Layer 6 of a small transformer language model trained on English Wikipedia (23 layers, counted from 0, width 64).
Take only the direct path to the model's output, skipping the later layers: a vector added to the residual stream pushes a token's score in proportion to its dot product with that token's output vector.

Output vectors of the tokens that the questions are about. A number n stands for (n - 128) times 0.02.
"===\n": 136, 110, 178, 155, 113, 109, 152, 107, 142, 188, 139, 84, 98, 116, 83, 92, 173, 152, 120, 154, 105, 126, 123, 126, 186, 162, 159, 122, 130, 138, 89, 113, 87, 87, 72, 118, 142, 133, 61, 172, 134, 148, 109, 90, 127, 113, 128, 105, 190, 79, 150, 155, 85, 138, 149, 110, 158, 94, 125, 97, 98, 148, 152, 151
"ery": 118, 191, 136, 119, 96, 152, 153, 56, 103, 164, 145, 120, 137, 101, 128, 97, 65, 99, 160, 80, 78, 152, 165, 132, 104, 182, 170, 145, 156, 108, 92, 114, 121, 151, 145, 142, 137, 110, 84, 169, 102, 102, 122, 159, 107, 175, 126, 148, 144, 87, 130, 146, 140, 117, 140, 90, 142, 137, 106, 153, 138, 119, 184, 136
"Early": 118, 122, 113, 86, 145, 139, 166, 100, 119, 123, 130, 73, 74, 97, 105, 96, 156, 173, 129, 93, 125, 151, 121, 87, 164, 143, 177, 150, 134, 160, 143, 77, 92, 116, 94, 179, 188, 139, 101, 137, 146, 160, 108, 128, 133, 149, 93, 159, 107, 131, 163, 141, 117, 150, 133, 93, 130, 133, 136, 117, 119, 166, 112, 157
"ific": 66, 122, 60, 104, 155, 106, 153, 115, 103, 108, 101, 101, 114, 114, 120, 112, 160, 136, 93, 118, 109, 193, 125, 67, 111, 151, 104, 111, 157, 172, 110, 16, 96, 112, 86, 163, 157, 134, 113, 140, 86, 129, 94, 84, 110, 135, 130, 103, 165, 83, 108, 99, 102, 161, 130, 127, 60, 145, 142, 114, 88, 159, 107, 132
"ander": 161, 140, 161, 111, 80, 148, 158, 108, 134, 144, 93, 88, 152, 106, 115, 152, 109, 146, 123, 108, 145, 154, 156, 124, 126, 99, 175, 108, 136, 139, 132, 119, 122, 110, 165, 96, 160, 149, 131, 155, 98, 153, 108, 74, 142, 184, 122, 131, 145, 76, 110, 121, 136, 129, 157, 180, 116, 97, 172, 165, 183, 132, 127, 127
"ification": 71, 154, 106, 155, 119, 122, 134, 108, 89, 107, 133, 106, 109, 110, 134, 151, 151, 167, 80, 132, 149, 163, 120, 107, 120, 111, 119, 110, 154, 160, 114, 80, 81, 103, 131, 127, 189, 146, 119, 107, 117, 118, 93, 91, 97, 135, 127, 150, 187, 68, 85, 106, 96, 157, 149, 104, 74, 140, 133, 100, 104, 155, 86, 133
"iving": 96, 167, 138, 139, 162, 130, 181, 148, 196, 147, 107, 72, 139, 107, 124, 136, 118, 167, 136, 122, 96, 149, 170, 99, 153, 156, 162, 68, 143, 104, 105, 126, 130, 137, 91, 98, 162, 146, 119, 128, 91, 94, 80, 144, 62, 183, 113, 132, 126, 97, 105, 156, 137, 183, 96, 149, 93, 94, 142, 170, 136, 152, 143, 108
"ister": 133, 187, 131, 63, 142, 133, 162, 98, 138, 101, 147, 73, 89, 110, 95, 88, 102, 151, 87, 80, 149, 145, 127, 130, 104, 157, 150, 155, 147, 117, 138, 127, 132, 92, 111, 117, 168, 152, 121, 155, 99, 167, 109, 144, 152, 178, 123, 110, 139, 83, 93, 123, 145, 172, 98, 116, 124, 95, 147, 137, 158, 124, 174, 93
"unicip": 73, 99, 148, 134, 39, 116, 171, 84, 162, 171, 96, 90, 147, 113, 111, 99, 122, 128, 69, 127, 78, 146, 121, 76, 172, 166, 197, 142, 182, 143, 181, 111, 104, 65, 100, 192, 194, 79, 87, 114, 98, 197, 79, 115, 137, 116, 125, 130, 175, 107, 155, 95, 134, 134, 148, 145, 138, 77, 143, 194, 191, 204, 118, 179
"ony": 154, 165, 162, 58, 121, 161, 116, 92, 63, 111, 103, 110, 87, 100, 136, 113, 106, 147, 121, 110, 108, 146, 131, 96, 172, 166, 121, 158, 160, 134, 150, 108, 151, 100, 94, 164, 123, 79, 143, 195, 122, 110, 123, 108, 73, 159, 128, 154, 69, 77, 113, 156, 142, 103, 157, 131, 160, 87, 151, 131, 163, 177, 147, 109
"ul": 136, 137, 123, 78, 128, 108, 135, 144, 161, 100, 136, 148, 141, 109, 112, 139, 116, 161, 94, 95, 127, 135, 96, 106, 101, 136, 88, 111, 141, 98, 125, 124, 135, 130, 138, 122, 106, 137, 127, 113, 78, 118, 129, 142, 120, 174, 131, 90, 126, 127, 156, 104, 142, 156, 126, 91, 140, 138, 101, 135, 117, 160, 122, 100
"ement": 72, 138, 95, 97, 100, 89, 183, 75, 158, 146, 179, 92, 122, 106, 89, 153, 110, 128, 138, 47, 92, 170, 176, 125, 99, 117, 167, 135, 136, 143, 92, 115, 138, 102, 157, 104, 196, 84, 55, 117, 124, 109, 129, 143, 70, 180, 110, 118, 175, 93, 156, 95, 139, 157, 119, 104, 139, 129, 90, 208, 120, 178, 120, 148
"\".": 123, 155, 92, 127, 107, 134, 88, 115, 165, 135, 96, 81, 134, 118, 79, 123, 163, 142, 110, 101, 88, 111, 144, 127, 200, 123, 124, 128, 134, 117, 135, 93, 108, 113, 99, 191, 226, 167, 33, 148, 87, 95, 111, 123, 67, 81, 124, 153, 145, 113, 151, 180, 112, 147, 97, 127, 147, 115, 120, 124, 173, 133, 173, 129
"er": 117, 119, 89, 146, 185, 127, 112, 115, 134, 104, 172, 150, 140, 98, 88, 116, 102, 115, 132, 98, 121, 83, 118, 124, 80, 121, 141, 123, 123, 91, 119, 141, 120, 179, 147, 139, 151, 154, 104, 141, 98, 118, 154, 136, 195, 159, 132, 124, 166, 115, 128, 97, 141, 130, 120, 67, 146, 147, 135, 142, 150, 93, 110, 135
"ersey": 81, 116, 159, 164, 91, 116, 175, 109, 130, 135, 58, 35, 138, 103, 80, 136, 150, 163, 130, 108, 122, 83, 139, 94, 117, 169, 204, 121, 171, 138, 114, 123, 99, 111, 169, 197, 149, 142, 72, 155, 93, 149, 88, 154, 127, 126, 113, 124, 134, 120, 158, 130, 110, 171, 129, 157, 114, 154, 196, 143, 131, 137, 172, 147
" includ": 39, 155, 96, 95, 114, 168, 200, 47, 151, 211, 58, 56, 84, 52, 62, 69, 173, 250, 66, 77, 93, 203, 223, 31, 179, 152, 230, 42, 223, 162, 98, 27, 34, 35, 106, 185, 247, 65, 31, 180, 128, 143, 35, 77, 34, 146, 63, 191, 104, 34, 175, 108, 22, 181, 83, 103, 130, 7, 182, 249, 202, 221, 173, 186
"ely": 115, 106, 86, 133, 140, 92, 171, 102, 100, 124, 147, 64, 175, 106, 75, 127, 185, 110, 104, 78, 115, 185, 182, 99, 148, 117, 90, 94, 142, 117, 100, 80, 93, 135, 146, 86, 156, 119, 56, 161, 94, 89, 132, 133, 120, 176, 122, 152, 153, 85, 103, 130, 126, 175, 103, 156, 94, 79, 116, 166, 176, 141, 124, 115
"on": 183, 167, 167, 128, 152, 130, 87, 145, 110, 105, 158, 135, 150, 107, 137, 128, 105, 117, 175, 133, 119, 133, 104, 128, 164, 108, 114, 128, 136, 147, 147, 168, 154, 127, 135, 151, 116, 153, 161, 167, 110, 133, 124, 159, 120, 166, 140, 116, 114, 75, 129, 116, 135, 119, 159, 138, 123, 129, 136, 129, 117, 158, 121, 113
"s": 143, 136, 117, 138, 157, 118, 81, 101, 143, 96, 105, 176, 130, 102, 112, 94, 113, 137, 107, 132, 112, 115, 96, 133, 171, 93, 115, 72, 118, 60, 142, 119, 138, 152, 112, 109, 90, 66, 138, 111, 174, 71, 157, 85, 106, 106, 132, 129, 160, 119, 141, 169, 136, 117, 126, 97, 135, 168, 103, 115, 113, 158, 113, 77
"|---|---|\n": 72, 113, 72, 112, 132, 119, 167, 116, 150, 88, 67, 73, 83, 106, 122, 131, 184, 173, 90, 108, 67, 127, 158, 87, 166, 130, 189, 117, 163, 168, 62, 128, 86, 88, 83, 144, 219, 130, 84, 98, 81, 186, 91, 45, 124, 97, 112, 124, 114, 91, 185, 124, 65, 142, 100, 76, 89, 153, 140, 150, 183, 185, 237, 146

Output weights of attention head 0. The head adds the sum of these rows, row i times number i of z. A number n stands for (n - 128) times 0.0029.
o0: 89, 172, 145, 200, 129, 152, 167, 146, 113, 115, 161, 67, 116, 105, 115, 157, 135, 167, 129, 133, 117, 153, 165, 159, 104, 70, 141, 66, 101, 104, 104, 137, 93, 105, 184, 136, 135, 126, 145, 133, 129, 146, 97, 213, 101, 134, 117, 135, 109, 130, 75, 92, 160, 150, 114, 132, 72, 125, 179, 92, 129, 78, 143, 67
o1: 90, 76, 75, 89, 149, 126, 75, 101, 119, 156, 140, 191, 50, 126, 145, 103, 132, 120, 132, 99, 179, 108, 61, 86, 158, 168, 138, 184, 141, 110, 117, 106, 153, 166, 111, 98, 101, 148, 113, 94, 128, 148, 145, 81, 129, 166, 57, 140, 120, 149, 156, 128, 75, 103, 127, 121, 121, 150, 69, 70, 86, 166, 136, 167
o2: 106, 160, 180, 167, 115, 139, 142, 121, 94, 145, 157, 153, 88, 121, 156, 111, 92, 136, 146, 142, 99, 116, 179, 107, 90, 113, 182, 107, 138, 134, 123, 146, 126, 92, 106, 111, 118, 115, 166, 166, 148, 112, 106, 187, 116, 130, 162, 104, 141, 88, 143, 81, 95, 157, 90, 147, 92, 112, 129, 140, 120, 124, 120, 125
o3: 93, 58, 68, 131, 145, 89, 65, 110, 116, 141, 129, 148, 134, 117, 125, 136, 212, 117, 73, 106, 174, 124, 75, 83, 139, 137, 104, 139, 127, 107, 66, 79, 133, 160, 74, 136, 108, 142, 66, 83, 166, 115, 175, 78, 133, 180, 59, 207, 129, 164, 119, 135, 83, 74, 140, 118, 126, 179, 122, 41, 64, 96, 121, 137
o4: 182, 143, 120, 124, 103, 142, 162, 130, 163, 117, 69, 120, 187, 115, 133, 154, 139, 122, 91, 79, 135, 124, 151, 157, 141, 135, 125, 164, 144, 139, 106, 93, 137, 142, 118, 112, 157, 146, 135, 134, 106, 138, 112, 157, 112, 114, 110, 120, 103, 132, 117, 154, 202, 121, 96, 136, 125, 95, 137, 160, 153, 122, 148, 158
o5: 236, 121, 164, 103, 96, 149, 129, 115, 94, 154, 68, 213, 152, 121, 136, 44, 106, 126, 120, 110, 112, 100, 126, 125, 144, 173, 163, 158, 125, 150, 142, 137, 159, 154, 110, 93, 132, 112, 121, 156, 132, 119, 131, 164, 129, 161, 135, 87, 75, 120, 214, 153, 188, 158, 97, 122, 144, 86, 101, 169, 189, 208, 147, 153
o6: 104, 158, 101, 58, 139, 92, 92, 107, 112, 153, 190, 145, 39, 136, 147, 80, 96, 122, 169, 161, 65, 104, 62, 75, 209, 175, 125, 95, 145, 136, 144, 164, 105, 138, 65, 133, 71, 100, 120, 145, 120, 128, 115, 67, 134, 146, 119, 114, 149, 137, 180, 77, 58, 104, 203, 143, 187, 126, 89, 125, 53, 142, 100, 90
o7: 138, 126, 146, 117, 152, 126, 123, 139, 123, 145, 171, 160, 109, 148, 105, 110, 102, 128, 117, 136, 163, 115, 133, 132, 98, 140, 133, 124, 139, 100, 133, 116, 160, 141, 150, 167, 106, 123, 107, 146, 126, 135, 145, 139, 103, 168, 86, 94, 143, 116, 111, 142, 143, 136, 107, 111, 103, 146, 97, 120, 99, 148, 127, 100
o8: 80, 83, 77, 84, 183, 116, 62, 125, 71, 167, 189, 127, 38, 129, 126, 89, 147, 132, 145, 162, 147, 125, 73, 77, 147, 144, 145, 120, 139, 94, 111, 120, 92, 116, 112, 125, 85, 143, 105, 76, 157, 126, 142, 70, 159, 161, 73, 176, 145, 139, 153, 116, 23, 94, 152, 141, 121, 166, 104, 65, 47, 113, 96, 143
o9: 117, 118, 114, 138, 148, 169, 147, 118, 123, 128, 106, 81, 82, 145, 136, 113, 137, 124, 121, 115, 170, 151, 134, 134, 150, 107, 175, 155, 103, 125, 99, 96, 126, 136, 153, 79, 170, 121, 160, 108, 112, 169, 113, 187, 128, 98, 80, 148, 78, 142, 139, 144, 108, 129, 93, 106, 113, 121, 103, 93, 157, 125, 142, 160
o10: 189, 135, 159, 85, 111, 183, 123, 119, 170, 132, 59, 142, 183, 130, 184, 132, 73, 51, 124, 95, 155, 88, 113, 143, 104, 159, 133, 218, 143, 135, 140, 135, 177, 140, 170, 116, 135, 90, 145, 121, 103, 159, 138, 144, 97, 114, 96, 143, 96, 106, 97, 167, 218, 140, 98, 132, 182, 77, 74, 156, 166, 187, 132, 166
o11: 114, 134, 148, 95, 116, 173, 108, 114, 142, 162, 146, 162, 120, 146, 141, 112, 84, 71, 142, 117, 159, 100, 131, 117, 64, 128, 130, 160, 168, 118, 140, 147, 149, 125, 169, 131, 118, 94, 104, 117, 134, 133, 136, 115, 120, 119, 123, 115, 147, 112, 102, 141, 148, 148, 120, 141, 157, 135, 95, 143, 146, 169, 115, 154
o12: 211, 140, 132, 75, 111, 138, 122, 109, 146, 156, 111, 163, 163, 141, 148, 113, 86, 79, 119, 107, 137, 87, 112, 143, 117, 152, 124, 151, 169, 126, 127, 153, 172, 105, 162, 129, 107, 102, 108, 119, 144, 137, 128, 115, 139, 117, 127, 130, 115, 116, 127, 170, 214, 137, 134, 143, 188, 93, 102, 170, 164, 174, 123, 151
o13: 175, 94, 146, 154, 103, 153, 154, 119, 136, 137, 59, 206, 178, 116, 122, 113, 149, 163, 63, 69, 163, 127, 153, 165, 141, 149, 131, 166, 134, 163, 88, 84, 182, 167, 100, 126, 189, 135, 134, 178, 131, 166, 149, 188, 117, 152, 65, 132, 92, 134, 149, 148, 193, 131, 81, 131, 93, 100, 117, 149, 147, 157, 166, 112
o14: 192, 120, 166, 113, 109, 185, 105, 148, 157, 172, 144, 144, 115, 113, 166, 135, 96, 62, 144, 105, 138, 120, 148, 152, 169, 135, 86, 136, 219, 151, 128, 111, 146, 111, 151, 155, 162, 67, 118, 171, 115, 207, 124, 105, 102, 56, 86, 193, 146, 112, 127, 102, 143, 71, 205, 148, 196, 75, 76, 169, 94, 151, 68, 120
o15: 119, 124, 100, 81, 127, 116, 105, 127, 115, 130, 110, 125, 133, 150, 145, 128, 141, 119, 131, 115, 117, 124, 100, 120, 100, 124, 113, 122, 116, 108, 140, 145, 107, 118, 153, 118, 121, 123, 108, 94, 128, 115, 145, 98, 142, 142, 144, 118, 117, 146, 114, 135, 133, 125, 137, 122, 157, 132, 132, 121, 169, 134, 146, 145
o16: 113, 102, 83, 92, 152, 122, 95, 122, 134, 125, 82, 97, 120, 135, 126, 135, 183, 105, 102, 118, 177, 128, 77, 99, 149, 121, 140, 147, 116, 81, 116, 110, 108, 154, 121, 101, 127, 130, 85, 62, 112, 127, 153, 109, 149, 124, 97, 196, 91, 164, 112, 160, 111, 108, 128, 104, 141, 155, 139, 65, 123, 97, 135, 175
o17: 112, 85, 51, 75, 169, 128, 53, 103, 79, 171, 112, 186, 41, 113, 159, 87, 163, 97, 91, 108, 131, 100, 12, 58, 234, 180, 139, 142, 122, 128, 49, 91, 102, 197, 35, 86, 79, 104, 94, 90, 116, 136, 122, 91, 140, 187, 32, 195, 133, 155, 196, 118, 77, 83, 153, 145, 150, 142, 100, 46, 5, 156, 137, 173
o18: 130, 123, 97, 89, 139, 147, 137, 121, 138, 164, 181, 164, 73, 140, 138, 95, 130, 112, 114, 94, 141, 108, 40, 122, 186, 175, 127, 126, 152, 130, 94, 128, 128, 135, 118, 125, 100, 98, 128, 129, 140, 162, 113, 124, 109, 140, 78, 129, 138, 150, 138, 119, 131, 115, 176, 129, 174, 104, 98, 82, 84, 139, 129, 107
o19: 80, 124, 120, 115, 139, 107, 108, 128, 100, 125, 117, 156, 86, 119, 127, 125, 177, 150, 109, 137, 160, 140, 130, 94, 128, 104, 153, 97, 91, 84, 93, 121, 119, 136, 84, 123, 122, 147, 123, 123, 128, 97, 142, 157, 156, 160, 128, 144, 102, 155, 157, 99, 49, 121, 98, 120, 74, 153, 147, 94, 91, 96, 148, 154
o20: 169, 121, 133, 109, 104, 118, 135, 138, 172, 129, 106, 117, 145, 131, 140, 148, 121, 59, 132, 137, 98, 129, 120, 107, 198, 150, 48, 138, 149, 165, 144, 146, 159, 152, 115, 157, 129, 81, 101, 175, 92, 164, 148, 76, 111, 86, 132, 164, 141, 137, 127, 117, 159, 69, 232, 117, 232, 94, 93, 180, 98, 145, 89, 97
o21: 155, 110, 150, 155, 106, 87, 152, 180, 138, 75, 20, 73, 244, 140, 99, 174, 171, 115, 100, 161, 123, 148, 180, 138, 89, 107, 93, 152, 68, 144, 152, 135, 122, 117, 163, 163, 176, 135, 101, 112, 113, 96, 173, 108, 133, 89, 198, 173, 136, 135, 92, 182, 176, 127, 96, 92, 148, 135, 188, 187, 195, 116, 143, 139
o22: 156, 130, 125, 98, 126, 149, 115, 132, 88, 165, 120, 194, 122, 126, 163, 84, 137, 130, 87, 101, 143, 100, 81, 111, 182, 175, 151, 166, 152, 131, 93, 98, 132, 143, 73, 102, 114, 109, 121, 154, 152, 142, 130, 151, 119, 153, 99, 165, 111, 128, 175, 110, 106, 114, 96, 154, 102, 102, 110, 99, 89, 138, 140, 136
o23: 102, 160, 150, 82, 129, 145, 103, 137, 130, 126, 161, 93, 129, 125, 134, 116, 68, 75, 191, 148, 130, 96, 101, 129, 70, 123, 109, 147, 143, 101, 179, 182, 122, 135, 218, 153, 105, 105, 106, 77, 95, 114, 142, 66, 77, 141, 173, 108, 146, 114, 75, 136, 160, 170, 128, 130, 168, 170, 109, 116, 132, 187, 112, 130
o24: 133, 138, 142, 100, 123, 94, 141, 157, 134, 121, 128, 173, 154, 147, 140, 134, 127, 127, 116, 128, 130, 88, 110, 140, 118, 155, 129, 114, 143, 110, 149, 141, 135, 119, 98, 169, 85, 139, 130, 149, 149, 120, 127, 93, 117, 174, 156, 115, 128, 107, 105, 125, 140, 135, 125, 121, 118, 126, 133, 119, 91, 118, 122, 108
o25: 96, 116, 145, 155, 117, 129, 115, 133, 160, 105, 114, 83, 161, 124, 114, 168, 148, 127, 131, 152, 111, 140, 151, 143, 76, 101, 99, 95, 122, 146, 157, 137, 110, 111, 133, 153, 130, 141, 113, 97, 127, 71, 121, 70, 147, 119, 153, 133, 145, 125, 110, 138, 131, 142, 141, 124, 132, 162, 163, 147, 145, 99, 127, 144
o26: 142, 125, 133, 91, 131, 167, 110, 137, 117, 178, 169, 168, 87, 135, 118, 99, 115, 89, 142, 128, 161, 104, 86, 146, 129, 141, 127, 140, 164, 146, 133, 151, 135, 106, 170, 156, 132, 82, 105, 129, 133, 160, 146, 108, 137, 103, 111, 158, 148, 125, 136, 134, 159, 136, 151, 162, 182, 110, 101, 145, 118, 172, 123, 130
o27: 130, 184, 159, 107, 123, 154, 143, 157, 150, 108, 207, 36, 111, 139, 111, 135, 55, 119, 221, 147, 86, 128, 153, 166, 89, 107, 139, 108, 141, 144, 215, 180, 101, 102, 201, 139, 136, 125, 173, 111, 90, 121, 80, 94, 109, 78, 167, 57, 142, 104, 97, 131, 153, 175, 153, 148, 152, 151, 123, 158, 176, 141, 101, 135
o28: 156, 116, 99, 102, 137, 135, 123, 132, 170, 127, 80, 139, 177, 115, 108, 150, 159, 126, 81, 105, 168, 120, 122, 149, 130, 138, 103, 151, 144, 122, 98, 85, 166, 126, 108, 139, 150, 132, 108, 110, 129, 136, 142, 112, 135, 116, 77, 151, 111, 128, 124, 161, 169, 109, 123, 114, 142, 134, 110, 160, 145, 106, 147, 162
o29: 95, 125, 144, 148, 126, 122, 121, 139, 108, 103, 146, 86, 101, 128, 92, 117, 101, 162, 162, 149, 79, 168, 165, 140, 125, 118, 130, 116, 85, 146, 170, 137, 85, 134, 141, 107, 158, 157, 141, 114, 119, 113, 120, 122, 154, 96, 154, 82, 149, 133, 131, 117, 94, 139, 111, 140, 88, 158, 140, 143, 150, 144, 130, 127
o30: 104, 159, 134, 178, 132, 105, 156, 133, 133, 132, 200, 128, 135, 113, 110, 156, 104, 155, 155, 125, 103, 148, 140, 142, 72, 85, 135, 56, 149, 100, 111, 145, 126, 81, 152, 157, 119, 122, 130, 136, 159, 99, 100, 165, 129, 160, 139, 78, 147, 105, 75, 100, 128, 154, 129, 128, 100, 134, 174, 116, 138, 82, 127, 53
o31: 151, 80, 139, 133, 118, 125, 118, 73, 117, 140, 121, 207, 102, 136, 134, 80, 102, 137, 130, 105, 137, 123, 145, 113, 162, 152, 117, 176, 154, 147, 136, 104, 196, 149, 94, 108, 135, 122, 106, 161, 157, 165, 144, 130, 120, 170, 94, 96, 120, 111, 175, 135, 140, 104, 119, 125, 117, 130, 52, 124, 131, 176, 115, 114

Each question shows a token from some text and the vector z that the head gathered there. A number n stands for (n - 128) times 0.024.

" league": 128, 127, 123, 128, 129, 125, 128, 128, 128, 128, 125, 124, 127, 126, 124, 129, 131, 127, 126, 128, 129, 132, 125, 126, 128, 130, 122, 129, 130, 131, 129, 126
Which of these tokens does it push down most? "ony"

"ians": 122, 130, 132, 120, 126, 129, 144, 124, 128, 132, 139, 130, 132, 124, 141, 132, 125, 135, 133, 126, 143, 118, 128, 129, 128, 126, 131, 134, 126, 125, 127, 133
Pushed up most: "ony"

"23": 130, 134, 135, 121, 130, 137, 127, 137, 123, 123, 128, 131, 132, 134, 109, 127, 122, 127, 129, 129, 106, 115, 132, 131, 135, 123, 125, 131, 127, 128, 135, 134
Pushed up most: "ister"

" from": 131, 127, 129, 128, 129, 129, 125, 129, 123, 124, 124, 125, 126, 131, 120, 126, 126, 125, 126, 129, 121, 127, 128, 127, 130, 130, 125, 126, 126, 129, 130, 131
Pushed up most: "iving"

" (": 128, 128, 129, 126, 126, 123, 135, 129, 127, 127, 122, 129, 125, 130, 144, 120, 118, 131, 131, 125, 142, 118, 122, 120, 127, 128, 126, 129, 127, 128, 132, 136
Which of these tokens does it push down most? "ersey"

" but": 133, 130, 126, 129, 130, 127, 123, 123, 127, 134, 127, 129, 127, 132, 131, 128, 128, 133, 134, 128, 126, 124, 132, 126, 122, 125, 135, 126, 127, 127, 125, 124
Which three tokens does it push up most, strongest first? " includ", "Early", "|---|---|\n"

" on": 123, 130, 124, 132, 129, 131, 136, 130, 129, 118, 127, 128, 133, 127, 126, 130, 124, 135, 130, 123, 131, 127, 129, 134, 132, 128, 127, 130, 126, 131, 129, 130
Pushed up most: "s"

"isl": 128, 125, 126, 123, 133, 128, 119, 133, 120, 132, 141, 134, 132, 134, 133, 127, 124, 115, 132, 120, 129, 134, 127, 137, 133, 127, 132, 135, 133, 122, 128, 127
Pushed up most: "ander"

"ummer": 123, 131, 124, 130, 130, 129, 124, 124, 129, 130, 127, 128, 127, 129, 124, 129, 130, 129, 127, 128, 126, 133, 128, 126, 124, 128, 128, 127, 129, 132, 123, 128
Which two tokens does it push up most, strongest first? "|---|---|\n", "\"."

" to": 125, 129, 121, 120, 129, 132, 133, 127, 127, 129, 129, 128, 134, 119, 117, 133, 132, 128, 132, 123, 124, 126, 123, 135, 124, 125, 128, 139, 125, 135, 127, 122
Pushed up most: "ister"

" eventually": 126, 131, 137, 120, 124, 133, 141, 124, 128, 132, 140, 132, 131, 127, 134, 132, 124, 137, 130, 129, 136, 117, 131, 131, 130, 125, 131, 133, 122, 126, 128, 134
Which of these tokens does it push down most? "ely"

"reat": 133, 130, 130, 128, 122, 124, 130, 130, 131, 128, 127, 134, 127, 123, 123, 127, 127, 131, 129, 127, 128, 124, 124, 135, 124, 130, 131, 130, 125, 129, 130, 129
Pushed up most: "ification"

"aving": 125, 131, 123, 131, 130, 126, 126, 126, 130, 130, 128, 128, 128, 126, 124, 129, 131, 131, 131, 127, 126, 130, 128, 128, 125, 128, 130, 128, 128, 129, 125, 125
Which two tokens does it push up most, strongest first? "|---|---|\n", "Early"

"ow": 130, 126, 125, 123, 130, 122, 128, 121, 128, 132, 134, 127, 127, 121, 142, 128, 134, 124, 127, 125, 136, 132, 125, 130, 126, 130, 134, 140, 129, 130, 121, 122
Which two tokens does it push up most, strongest first? "unicip", "ander"

" b": 133, 123, 127, 127, 128, 127, 128, 130, 127, 128, 124, 123, 128, 127, 122, 129, 128, 127, 130, 128, 125, 129, 127, 124, 130, 128, 126, 127, 128, 126, 134, 125
Pushed up most: "iving"

"olit": 129, 126, 126, 126, 127, 126, 132, 131, 125, 125, 130, 129, 129, 129, 137, 127, 123, 127, 132, 124, 138, 127, 126, 132, 130, 127, 132, 130, 128, 125, 130, 130
Which of these tokens does it push down most? "|---|---|\n"

" sp": 130, 131, 133, 126, 130, 130, 127, 131, 125, 125, 131, 129, 128, 135, 122, 128, 124, 132, 129, 127, 119, 126, 136, 130, 135, 124, 127, 125, 125, 128, 130, 128
Pushed up most: "ister"

" Pennsylvania": 127, 128, 126, 130, 130, 126, 124, 127, 127, 126, 126, 129, 128, 129, 129, 127, 129, 129, 127, 128, 130, 131, 126, 123, 127, 131, 129, 125, 132, 127, 128, 128
Which of these tokens does it push down most? "on"

" will": 128, 141, 131, 130, 130, 122, 118, 132, 134, 134, 144, 141, 130, 126, 125, 131, 138, 134, 125, 132, 119, 128, 129, 144, 126, 125, 131, 128, 130, 124, 123, 127
Pushed up most: "er"

" ground": 126, 128, 126, 130, 128, 120, 132, 127, 125, 125, 122, 127, 125, 129, 140, 122, 122, 129, 129, 125, 142, 124, 121, 122, 126, 130, 125, 127, 131, 128, 131, 134
Which two tokens does it push up most, strongest first? "===\n", "unicip"

"ative": 128, 139, 132, 138, 133, 124, 112, 135, 127, 134, 146, 136, 127, 139, 129, 127, 138, 137, 127, 133, 122, 131, 138, 133, 133, 125, 125, 112, 135, 114, 120, 131
Which of these tokens does it push down most? "on"

" For": 125, 127, 122, 131, 131, 128, 126, 130, 125, 118, 125, 125, 129, 132, 116, 132, 127, 126, 125, 125, 124, 141, 130, 130, 136, 130, 126, 124, 129, 132, 128, 124
Pushed up most: "ely"

" She": 125, 131, 130, 127, 127, 128, 133, 128, 126, 126, 129, 128, 128, 129, 134, 125, 125, 133, 130, 127, 135, 124, 128, 127, 129, 127, 128, 125, 129, 125, 127, 130
Which of these tokens does it push down most? "ersey"

" after": 123, 130, 122, 136, 129, 134, 130, 131, 128, 120, 133, 129, 134, 135, 129, 132, 127, 136, 130, 123, 133, 131, 131, 134, 135, 126, 129, 122, 130, 123, 128, 134
Which two tokens does it push up most, strongest first? "ony", "s"

" Z": 131, 124, 128, 126, 128, 129, 128, 129, 126, 129, 127, 126, 126, 129, 130, 126, 128, 127, 127, 128, 132, 132, 127, 126, 128, 127, 128, 129, 129, 129, 128, 127
Which of these tokens does it push down most? "s"

" re": 131, 130, 127, 129, 126, 125, 133, 130, 131, 129, 121, 125, 126, 127, 119, 126, 129, 132, 130, 130, 123, 121, 127, 125, 126, 124, 125, 129, 128, 131, 131, 127
Which two tokens does it push up most, strongest first? "ific", "ification"

".": 125, 124, 127, 130, 129, 131, 125, 123, 125, 134, 134, 127, 127, 130, 138, 125, 131, 131, 125, 127, 137, 135, 132, 128, 121, 127, 129, 125, 129, 129, 119, 130
Pushed up most: "unicip"

" pre": 130, 132, 129, 132, 120, 123, 142, 130, 134, 127, 117, 125, 124, 121, 117, 127, 127, 133, 131, 133, 127, 117, 123, 127, 127, 126, 124, 128, 125, 130, 135, 133
Pushed up most: "ific"

" However": 132, 124, 124, 129, 128, 127, 128, 128, 125, 123, 124, 125, 129, 129, 124, 127, 125, 126, 130, 123, 129, 131, 127, 129, 128, 129, 130, 128, 127, 129, 132, 127
Which of these tokens does it push down most? "Early"

"on": 119, 128, 125, 132, 135, 129, 125, 128, 127, 121, 137, 131, 134, 127, 122, 133, 130, 127, 122, 127, 128, 140, 129, 133, 135, 130, 122, 128, 131, 128, 124, 127
Pushed up most: "\"."

"|": 117, 130, 124, 125, 140, 137, 109, 127, 112, 135, 137, 127, 126, 137, 134, 129, 128, 117, 114, 126, 135, 139, 126, 124, 122, 133, 114, 131, 131, 137, 113, 140
Pushed up most: "ander"

"id": 121, 135, 126, 131, 129, 131, 124, 125, 131, 136, 130, 132, 128, 132, 133, 128, 130, 136, 133, 128, 127, 125, 133, 124, 122, 124, 133, 124, 130, 128, 120, 132
Which of these tokens does it push down most? "iving"

" leg": 120, 150, 130, 147, 134, 127, 111, 133, 138, 136, 150, 143, 134, 143, 126, 130, 145, 152, 126, 137, 115, 126, 143, 135, 129, 119, 131, 102, 138, 112, 117, 138
Which two tokens does it push up most, strongest first? "Early", "s"

"M": 119, 143, 127, 144, 126, 134, 134, 132, 138, 120, 133, 134, 133, 133, 131, 132, 131, 155, 133, 127, 128, 119, 138, 136, 137, 125, 130, 119, 127, 122, 122, 137
Pushed up most: "s"

" since": 126, 130, 126, 130, 131, 129, 126, 127, 127, 126, 128, 128, 130, 132, 127, 128, 129, 131, 128, 128, 129, 130, 128, 123, 129, 130, 128, 123, 132, 127, 126, 129
Which of these tokens does it push down most? "on"

"==": 109, 165, 122, 162, 114, 130, 169, 133, 169, 122, 124, 129, 134, 122, 151, 132, 141, 205, 157, 133, 142, 92, 152, 127, 137, 114, 140, 106, 123, 115, 115, 138
Which of these tokens does it push down most? "ander"

"19": 143, 134, 114, 158, 130, 101, 88, 128, 135, 134, 117, 131, 119, 134, 111, 131, 146, 123, 121, 137, 112, 151, 119, 126, 118, 136, 132, 111, 142, 128, 134, 117
Which of these tokens does it push down most? "ony"

" cond": 122, 127, 121, 129, 131, 128, 126, 124, 126, 124, 128, 125, 129, 126, 122, 132, 132, 126, 124, 127, 131, 139, 125, 130, 128, 130, 125, 128, 130, 132, 126, 126
Pushed up most: "\"."

" and": 123, 126, 125, 129, 136, 129, 123, 130, 124, 122, 131, 127, 130, 131, 117, 131, 127, 123, 123, 128, 123, 140, 129, 129, 136, 129, 120, 128, 131, 131, 127, 125
Which of these tokens does it push down most? "===\n"